Layer 5 of a small transformer language model trained on English Wikipedia (12 layers, counted from 0, width 128). Numbers have three digits each and are written without spaces.
A neuron's activation on a vector x is SiLU(gate . x) times (in . x), where the dot is the dot product.

Input weights of the MLP neurons that the questions are about. A number n stands for (n - 500) times 0.00087.
n25 gate: 376617372348407452398568401504657364732529508180621580540310823542640523386648512371413431556472714532493554426488758554496665558487676560440681732650475740508347356300492545562627541548625447500260236318512500521459579360429555405606626597417322445443543745375394243512549512901492534371198615580516587568405294451500586520478624559551496566409639549342431496527764283429443589466625
n82 gate: 496592428429227715345432613527128389512334440363602357344685561414355613704303712624553470497412653418429359234350602417552504500505522534484316546554570545562454627373406621624618584698735312620485435307554552511487400456462479770473454688593384592451645362644513633271382439589317408835650446529730884427475699524705522625408803516701308685443551565356379457151265400465612515478546
n99 gate: 547540452456460724443500288454623447552595466360697325489714515625485402547656558351423207585562589396471421406530438416514622672528538537545452567676469446363529344461200440331624500434738444523447450419396465542346460426642358434361485647581485781773647477514504635616686538430309483439249430411548500571449272577724462445434389164270422597724386575639436631412424530381665536410540
n118 gate: 597358504700473688450571609628587549577620421441599421617679601583362459593468250551545516419601573432586400692655664382470338355567508520507580563633565775465535520454583472208636700590718356340532528493424367572296404400198454520446477595434492465398580397464597572701641549496594548708357295232914578615461382459837391488482744526504529565468621592429568428395574709745348256483362
n125 gate: 659636598380409557637483403581361423633516525675423440323736513555500492648525417705687318493380816627436619329743653475542373721561375759600342579437715595603368467309509251583508450561471538398642420589642271575504702464636848322440472465662405548601342364620456557680838366530512531310371434469574694570552645523382634764573475296544279496303666546596392355434464604555591623263449
n184 gate: 597663704381280399516382767463397564628493652467426327724500573701541852378436790723190680722295570294115560465513579175425518539439418522688160590614454496669487614623547446522670300364670408481476607282448417605617560467343692601586322469469433263670672456577517473513727683672436604560587352462585782259509363408496445382625367619649549728582465477441635455547478736210572457350544
n216 gate: 512629640551327626372595436450203700481621383508561280429553289523574652497630490493546657452406430552425473493382489550374435271504570759671522456356606507389436472730406399517615426503679661625374206488457394455423472492524591473462665542466531768585323584443520557527570140453493568482487457562414445662409426536444574557526514369446494430345442629471395462477335581674476342710460
n220 gate: 576549383446777483443446674439344515500353521531417672429643547391401567783733426622504377565640601360437569602420592236457508537728509407472500576542626683594875358330637521500572429616816386702365350569374437544555485384690681354681545612508385674243443591446504259447573496614300567335336394392555692534554245413787672636516686617628407784474550436330777185492380521539428355257523
n238 gate: 444565738739700443567526423461405437508398546453410366715521639437555384504538256504355563557460500566568500420301573559442376337321601794512409703526704568572504192636383287496547720822165515320331599493504527518792567558617456374342621489390787443791348637425552446548571356745202458568278563457492586711310623457164572569419576405609451421352691534527492725461678466398446511535452
n266 gate: 383601388611637520207564262626108345770407492573584614548359484554682352390471629439458153553425567480440590320394198459455625558414611488753315401390608769496457459222551430394508545580577644626338475558473477627647536440773532229559330625524496337504332330640457451591566405626177602325298457400613520528599534386496289413455330493512300352525528508496435402469516607558635390428525
n280 gate: 577514631265314618469599659371726310397422603423478759487500678402369636479609214632504793469517637299597550529496628342444453549676356414468578436442259475736358692622688569405585460247696520420546348361549588749181454506358792222683483761458517500585281668465454238625257360465565664408464416402623572274504409372488640567444623338638398521570428392596729496330730470460483308603413
n303 gate: 383328420442578598517426406489297523404520515609462654533330657690621368392511239448286507428341446452471414421200515678603489422445508581462581681597511521303590462621647571436570472605607510569487565603418538471500526429388575533315611589660507388528568642487442404626751409795178686378220457486551573511356569441500605273510492721597483571402718762462522682720471373633589526674533
n310 gate: 673430489395237511427453551439430615357526599566286512402678560345587614593470450346683467434561574441436432750430656549558496280562290445600689492654606489514697444535450560717395387391452534473441500756518575570652671470522446471292414374446333273503468302517471490260530481176507627364534513500595609676500626327532282536582406547554487394586315455531742559681442474436522335377248
n25 in: 322478417542617163569648586622663358518310758382500575459364623478628635434562588523641619549570604504619496658511433345557386518504434751376636253417227566448315558303373546584749479265485309528399561311369592464439402346556507291559596458522278355579452585237667484522542492465475433410496602634628567405623588543308244478567492465318597507384549462312385657478522608699297470572517
n82 in: 608414541390364659369321318436517290201428603514303539398555290480377484673336404484385688520548508281676400412666551652430323504513525223496557553575564313628504508408478513460429716651653400221360423511810604453479456482565625516651689571614313249362663544760617761295382576547492419670412345559570757376609454364437167464577449595484606742572581513535262588308593483483417591773585
n99 in: 623511624335405677555726370447626678497457602500655521457503431584330350457715362446465295486420528418397464599558465587462544578493559469399429327466604461240404389295418438549406478326656636662403470258500614550524488508404460376506679567320705410500556473506437553695524656563436348409280536284372477646463491535617299467535566475510578679535450500386459490600546238427285628571579
n118 in: 466642530361449448510472716504257622518370610640595544507422504445800653322446681781508328354340577176666522345614339492507534485609446344486444609434644526419474550343508515809457440661325436603517321551668482712584327379455470493531552582635244459699394449413582690544477500646486227547447595442553665511682482593525461671542671588455556591488418419454700623651604527375527567301683
n125 in: 372532401472700500552690579464764333457297408494560540651441574555347489358590663496544338528369535400387600300243393320378450448541523485654304663437351400478470594593748531422489525466569529516500510469482618447570363616414325598563724336485581504340666617517448467273457856627409604591482671700679436779526614425551527313457504814654612570473564446468492500678612500208685577368319
n184 in: 432687582504355578486333457578666454522444409377242665543589568659540396388516443319430448448635572611617523573512426520445390431404363385544489563532451569308909597500529460592432592687611448307465549732451467435680450441651639329623315388807472442508458596504299473388444472812492836471138461556661473318527342444432383697574731507570598519181516376585496576657454512740655639342391
n216 in: 358594626503464503457656456578390531354435503545511514301356646477451436567633563370617583436533321349357553420345496675420398563402465671542509307627739596287627381417496469483529407453510513546451588488322481512569497556470533490578523229436610369607669350678447438460587370400497583539643690510394341568292729481261552283446500443587657421388527691609403421575386611221566536486421
n220 in: 556526389585470592303578629532318403471669384576484472450484528589401591383808620450436570355530436632561373534395520567493222530525240422272617545760234489395474725586423563564518431607423543335483613675515305379168604417636315573458583463328609568378504500609417500421764567653357229368389535504735699407413471529515437621468361614530645500354500425471226449555765693384445517561276
n238 in: 286557462483415541562516339662462378433455366456579420474390233686695654552527552355500427469236559534600581470431543488514618621637516210447476577327547750526481294512404735622736863331351443369619399428518717470342244565388281545576522559628358556384434339340493540522205406571511400284539476308454410435660426464311574515496422405631643504582354531461573538551414380362711393456551
n266 in: 545386527746640568469443447651278463489491626585472544477288438548293428180434637519456353447571318427294537570650456433568626459455399580646311231583414633433608703593624539263431396282519507556364602445320439477465521441631619417517321510568585290358426582469470308366710508437329521457535473176565496496623678446489137186528347549556416548574492368396423392431410473417650577741367
n280 in: 686346516375576557582526338603525515657467459480594284330729454425264454588668540426346675530718273331489301576562261441461426552736727479704511425661496619412436428487422433508516804557232781346577676388623677561479533601492444455425797372512288674539408337474673575685316635513441600492508316343291573393653466759453450472339551435621685559610281504515575346488206312628326515379372
n303 in: 618506633547500450493290603455681471476468540494474955696507500770444473496559553359313515506387390518298587374511519704398305451201430384368550635434615469359599437527530445468555395436500409511294606421295594487507419535387549696526401475614482280452717601454560481602831552695325385500480494534417446663482608551372489426611422600390517681419739749395588368548613287496522561496500
n310 in: 500497546388386475471421535567529404457497482582355309560629453284342312368325538486441529526584392514594417493317504027621493500292445672564297439594324607458552749636579185365561634454293768589554589345366553360428478603720524433386580331595489532469324349640455472437598412478480463504583433364393564371412430460640438371517339566612559404409440391517355558466454605459406434703430

Each question shows a token from some text and the vector x that enters the MLP there. A number n stands for (n - 500) times 0.0085.

",": 389419506477465447546510446476419528415074526583498436539573538507607389501549450475547582499470562475489443469525488529471521560581522544477491480368561461424442472500627486604572504534614469444480472543526508613429296353471468447512518647439478495511582482400473538540502405520494612441434525424576467526430429532496492543437541516382506564529509432539512464529447506480447497460539
Which of these neurons fires most? n118

" ": 478379449432521431529549546501498539478249550879474649484528514466475409473538508521550480425476509498475450521476528511505453632620513510510399481553472499393527490518602465545563540465606509504427549667528546651453519406480472465331540489565470491410457449535501530431476459571455521412519484442553484532532570500519455608365507502466512530486478514566519489538509561528536577483505
Which of these neurons fires most? n125

" significance": 567270488507553473526578547413556436442133335537545564501530577521477581405464451535523670584633494576401426426413538366493480645532485578531477420446560523482511500452439540499428412465502373495465549449435466440513488479346556500599572589614375452417513554554521500398454800547451498457475540405553428519434557697505325514531493564491496500511473527464455515478508616458430549551585
Which of these neurons fires most? n82

" Leader": 562363472605518462471593478427507510413122437544485499522579485377511503416424463621547462493542356518477515513481529417543515619498430635485579499458501442411482581484547519570473394566502449489400592425423401464404539415496568642497513499613488528487469564503391464506458549486544562389546518525613522370385524597469490515449492606454499409429595459507537430510500717616425546637411
Which three neurons fire most, strongest first? n238, n99, n220

"-": 439485432424402414671546524597507426519238587703499476448553555509554582500416502522569423497449545343503518547497359499474430581594484468427487478514523425522490446469488454726458485456498464502490433519536586574505515367569531552464509376566547422520437462506476537503466485379487491543453460566383453571666586495272577558382458573502596525459517422552530477469482437417546421554523
Which neuron fires most, and how strongly? n125, at about 0.65

"\n": 496317497462525493581471499491477466495372464545440627479447568440459384483519580479610447317501458497393507524424485533492498545476480568441476464655433433576554519504514566463602432541386582477693499590472664555525506361507503577410557564426501546452520443405495497449495511461563560413524520501426455514462540458544530422315431629518587295459451519515472548534363621539541302358413
Which of these neurons fires most? n310

"PM": 529412618554571473564439454423413593345224438509552447490586503349495393472457398417563406428399400507520536481492536486618470545565437518469455520561435529391455455560431336599538330382586532472422538535418390482379552495663563471535481412446504477448631496541624597415502448405622591509572410461418399523556441505486552406514570553622683526466546609413484439438473597433406485554448
Which two neurons fire most, strongest first? n216, n310

" where": 419441532524548506627585398516350365502160479523520524441344551424472453557437592552609602493569580540436380520460442534452524544386509405442364597483474568388552428527574548532628486613556437470456678607461525410492382450517451509347545571456430455552639554389509569428482352547557556609503523411540466351555596346619530473483445493562524574452539484495501448366499521493472413481560
Which of these neurons fires most? n82

"ent": 520409523570385505489513610568617459425192490552330666519451618546533586444590619536451536535526521566400571495615494569496496616666539436438516479529514537575549540468540611537519404512443542505518662406404553510429614448384618514432430491667530458446442743548444524455426574520467532400535520473544469386407502506406506497436466594442502462557581339442490408606604382471561500392525
Which neuron fires most, and how strongly? n184, at about 1.7

" person": 422384550631497495541509461440412545462117375585348422410441392662398562522540421581453527557523558466375479427517599414524468684450451536600480457483474496439487527519595534611462485526566490552467635514382503522559487443496538547513473405459467465391369585587430532381433448635567458623525535466631450579525536629540513407499533518466589506524612398415475485518485560556515472570559
Which two neurons fire most, strongest first? n82, n184

" The": 500439494544572423477469527561376487420232595487375530474407575430512414582587498491494594416535498478531610662489519429417506536576535526482410528485491347413494475477545435480473520518481280455451597540458482436428606318421383489488567492477410502349582555568555478492513620550590428449504379404516549550426416548480551527496545582552579507535539506514439582508515523584408461557508
Which neuron fires most, and how strongly? n220, at about 1.5

" intellectual": 421413530548495597480437435506615570478164400524383548393365538649457503586464514566645423585466580495411485548373584491467414626513440675540528436407546476559487406535593490600441395385602465559492609466383449559536545365478466529477517550495517476372541584568504465397582532569431461467510472431579435442472407514520436463549506508406546515426518484520574426540587535513500595486474
Which neuron fires most, and how strongly? n303, at about 0.81

" In": 463331481503437460512629630474596513552278640561488636616506494375429374505567472542414488505605496340490409516573425420504478547447527476402537565521366588483581568475586396465548557475619537444464637445500674432449353390498515449324572508652487546365505468465449432472622497414467518449520452363428391384579531489536504487604544533595583571480456599539464520550564512634414526687355
Which neuron fires most, and how strongly? n280, at about 2.3

"du": 591268487584472309548536543589482614540271593479463680253743528526582438438472541547635581553543449498510473543541475549553452599612486494496500394518394606410415467375602498444553473469562590471437474443426522460675485523415493427468439603503444470480560547526515534537467566512464497341473479591439624341461503490495289490583336520297629529443417611543423485584454415617392467532466
Which of these neurons fires most? n266

"ack": 420416611579396406528613569394535654499254555585449519494302348530380466443459440472493447458398457561384547504515414543415564431315512531553486463430503613317565494578501532504533491503352587616517441460505483461501510500555517498439433492551513557697572664594659485599498474376507494467566479621438442516635665484507448532615478663491663450600570453408499547508453568468478567457428
Which neuron fires most, and how strongly? n216, at about 0.8

" was": 452424438472446558566540631497437582477058521554504405452534512518571452518611459463589586483430505518462458452510561437495618502609536549417509501546451533475426530497652519461531560542542378472638545614503511502351475441390399554467488509473498530444550530529480419499466419529486467509371560478610258467436614566464489446455586507480574511478537615504596527548509573523514473581570
Which of these neurons fires most? n118

" company": 230391568544438522482515339536478647433129464563457395414374474483508420458404518477489363454501477535396483466476511562426532585440496582634563388385533426542465454398554678596432432372628479561496443522399341533479542438397466561416554521464502530517530485561485481484491410445591495487476604479667446542484454559464357493548482524495548528396452526468469487463559562371513476597537
Which neuron fires most, and how strongly? n216, at about 1.5

" P": 499311472525632589455484459479505546466190562627461560606684617480515401502564422478416441466472389434437531562627507514549566707595497583432423448576397438515546407535451514333523374415525513489371631633357597605414505486523473587550515504555400494547595483440566533505576520447547582517497409516442525550602625543417462495515580438544560527603468592576545492406622527447478567352516
Which neuron fires most, and how strongly? n99, at about 0.7

" Cast": 461480508620518447577502516488510600511188454571420533376589556569407451574530541495295504500463501531487571453463284372508517590563527622375614554570515512286506663455529480381426463379532478539478590452377443459643587503590521587568502548484426517464438464585613614396477470295492613400475480484443502411464632544424532500480493485437581458548549527408467442609416478382403602534579
Which three neurons fire most, strongest first? n238, n118, n266

" participation": 559349467608490440577493515457523595482136440519562522467427497486401408525491511574488568528535552540390494394364565442573489595524492613587434414351539478485431544536471609532396375406607469487432568404469600501441579419345540498582529509603465551281488541530515484343466511485455617589484553375538467378519609633486494428426487518475439503514455423520507434578572568494541569570572
Which of these neurons fires most? n118

" in": 531336464577517477572514534511617540517142466515560579649635530518564463526558574491484509571560551405529417428534540522524450578514554471505528475572414535478522477442530477489533579501596348450469588445459584478473336356433420499223586469573486483485417494443497437496561439519452545418481594364456424516574488484497471549470531419375504630463445486513435540503504490484482523426439
Which three neurons fire most, strongest first? n99, n25, n118

" and": 502466519541581460564521426524542493489062479535470528558503433417604591502574456518414490533538602431629558484422408554460463466528424542463516448290503506448500434470508567559557540505545300516456592580483502549516500417453572534431535565422516529394571509445475493414484410562519547449411580400478421546493564470527449583404377430373434520479396478461548451466609478447562424348551
Which neuron fires most, and how strongly? n238, at about 0.89

" document": 410259465545541371554504526446558437435144377494460439458451342605537506592416446479488462578594419588367386395467523538460436641533446499584481495402447637467482403482549577567557471512653402475459580508400407511520504468374528579429410535426521487440542539475492522289440491463537561464469474381636546386499473595562366416577523459598568534423512452456432446424451539534459554603537
Which of these neurons fires most? n82

"9": 442375475499546449624500435474546554461284544524574503619523519418396441518558582558605585619429537582602401542673437320604501446543533529541343492483588407527434553482583480640529476276636372480537523364513453651432646438511602455398489475481525344464466399425487587384532535479566437448555462331550542598537532591537488491437418546517435401403495393627513514599541579549498531479493
Which of these neurons fires most? n125

"ft": 472512584376462585586519523632461536473160564497536402508526403547459459353538392490473313546591388461424501574476573419507466509466419484480524429476532459416685459566536431436503337553376543427411549399552487493430445456510499519552462469684449450501522501569653547400492484365430482436525564634488465508605411519453472616573441619506588458405446478528563525438413508379576523431582
Which of these neurons fires most? n310

" He": 434553547524449580593483534547402599500159605529537461465520437447508433580594446447620488602613481329524480676576429421451501476420375499325508513586595506493399579462491521425482432490516391483383652588479511485629502471498473610524554537591529576415554486518470526437455356576444433423483404447538449546515528564438409566438488551454528390511579550600591537585435559579408333609519
Which of these neurons fires most? n118

"Distribution": 417269588629464493576575543480563514541244363469454584365515544433464418478362424504700491499476477527403398516421421522519490521589531624443560346378481531454501454413494440409383414382502539515450532568506419493502503487505540457611538505647450387485512392542643569386558652536596633452555565496459492630562575496505273366614705547531554557582393551489487418511523502493451616533448
Which of these neurons fires most? n238

"par": 494296559489382464498330494611413537440304462597442584449548495623433418464646446386524467446584438516464538477456317394400553561619473483382538540451412517588442510545571464632501566662471476465531487466507555386548607554628482532500360583357475478475629594627478483536461567398547388551562471597467465452535607526379510352640454501398534435457608338297438408529474507450522537466482
Which of these neurons fires most? n118

" March": 252425422524542362480628406584585552458194531492548550465602428388444403612619553414515547410452496576503478364517483452427579812497416414499456522534433517426613517515451425438581477411579567370566494550441439613401428460645520514608460539490406478453535568465482512445537585460458450319586486492491558455529539542364492464549539535507459576470546588531491423525346505618597558641499
Which of these neurons fires most? n266

"s": 406238532518509408641659506581495482470122522642492256502456422479426431513427447479540483551505454451428620526584503466514523489533561621434579510504477487673478459493459538660467373410413434480544410560657535379462583477486539501525461514548436536623433473506426463395554519425479513430495690630470434502452512472443495505594501527495529512522383458526508458511594472521576549479540
Which of these neurons fires most? n303

" France": 439402503551535343508531407443334604585118466488500639400586515408654522518507500541455411526510459358412447485520496563444488597510486450462535532513526481442453618471442446453454523379515463376497479573443463480439477455531525461516488436398510535307620418534562567389567567564481568494520564525494500461380515648454433450543590562318561613470473620548437427578477712405495459694430
Which neuron fires most, and how strongly? n266, at about 0.33

" social": 622315645493638607576487426469624593429237361438443557404456499552515498538522522506599349569421558447506594538512474525451505685446459600532579429562497471447619456529556469575409482387703546577490545446438485519460529426391475519459477625603518491247442554504596449278557680541414467542496546461467496596475486540582473447476374502534575395432413422447548480457688496503584509483588
Which of these neurons fires most? n99

" president": 475302479605516483463505323398491550494182453534470603418374489517396527491532428582439439513509493520370433455469467517503524617557441628598497495456481533506474527419529580546420500483586441454504580479326431538464553356438497490545567517432531484518513529574437471552491550572528522501512663414516426335485530633448486483460477539445552475500620442528622373506531703583516599611551
Which of these neurons fires most? n266

"ed": 379377528562629476576541541608667460409354637540538447537477468389333484514627528541634488429424446599468530528423469399445578403645457503521553471470407496510385755536603418480495514514368602444518639420556543509544535475573643462313575514542383496347513607627633421548440567547590496586605551664409543382498440581530375511509331581525574419559564568527472511482516430444577436659488
Which neuron fires most, and how strongly? n280, at about 0.9

"st": 517435572550449432602553681545585473426332589474593575452463552547395382560530582522392520562521421407462449360518643473506500462648516395510405663534459550399533415571591468591582528466360628429534629481481491435488750426431482480591442536459485459419566671367587471280440511551555597392588578493577548422439592561498532600453468551420566615441524507575558433606643436527699514498445
Which three neurons fire most, strongest first? n184, n303, n280

" fact": 344389497572575460501485556487560559412269277520401486373520490560441671569494434677454589572531612532454438350617476414451424526525485505573493473416493651404584430499548497513485419345599589407501593584373569532504491456474424438478397418422405524454496473526615557336402642474391521435380470386523519488491585602442388441463487666488608519572524554467434591449509513584413511540500
Which neuron fires most, and how strongly? n184, at about 0.16

".": 419456482451477407527595516559487431467197542421496576518441535510489443586578485508559663271519482565451475566529538511574470680520492621404432529517553588489484524548615515593463545489688461510534640539462427515505448398425470480434521481447454539512638454265434570631467487559511623454421520493650410459485451536500525491464580520485611651497461503558456387497539476545431488492497
Which neuron fires most, and how strongly? n25, at about 1.7

" of": 456341512543596364479462444465486529478257504570476486532570535480517383469587475483521507511473584514540508460461508575503553510591479501493517415597484516349498546520641520517529548456615387515501534508444493522404386281456445429339591512467427506427499481393515449545532434499489647381463649481547447501489526477575460525601440543440544608510504445458526478510586496467457520491497
Which three neurons fire most, strongest first? n25, n220, n303

" Bo": 585450519524589526562645371544527668382210432517452481482579397528542395531593446445439456570565391514383518588470390402468622484509469573472412619612503468410446593465472496406412551549631532498419644584525564527433494435572572472513574510558399476531586435560536482540499490577544539445493484506472664427397761542284373478520531553378556557555376575455504462521454438507449479375521
Which of these neurons fires most? n99

" from": 510423471476541445543578651566486466496170456550530475498663509390519429524588476423486490535485564473457422476394415534578531577536535476509626526505379468434465430579541483443604599487695340530480577498427429492401369376475409455351539575521439503423403540404437471522528495391496542584499612526581527592538465521508412640451494495349592640328410583509471497505524452534416451491457
Which of these neurons fires most? n220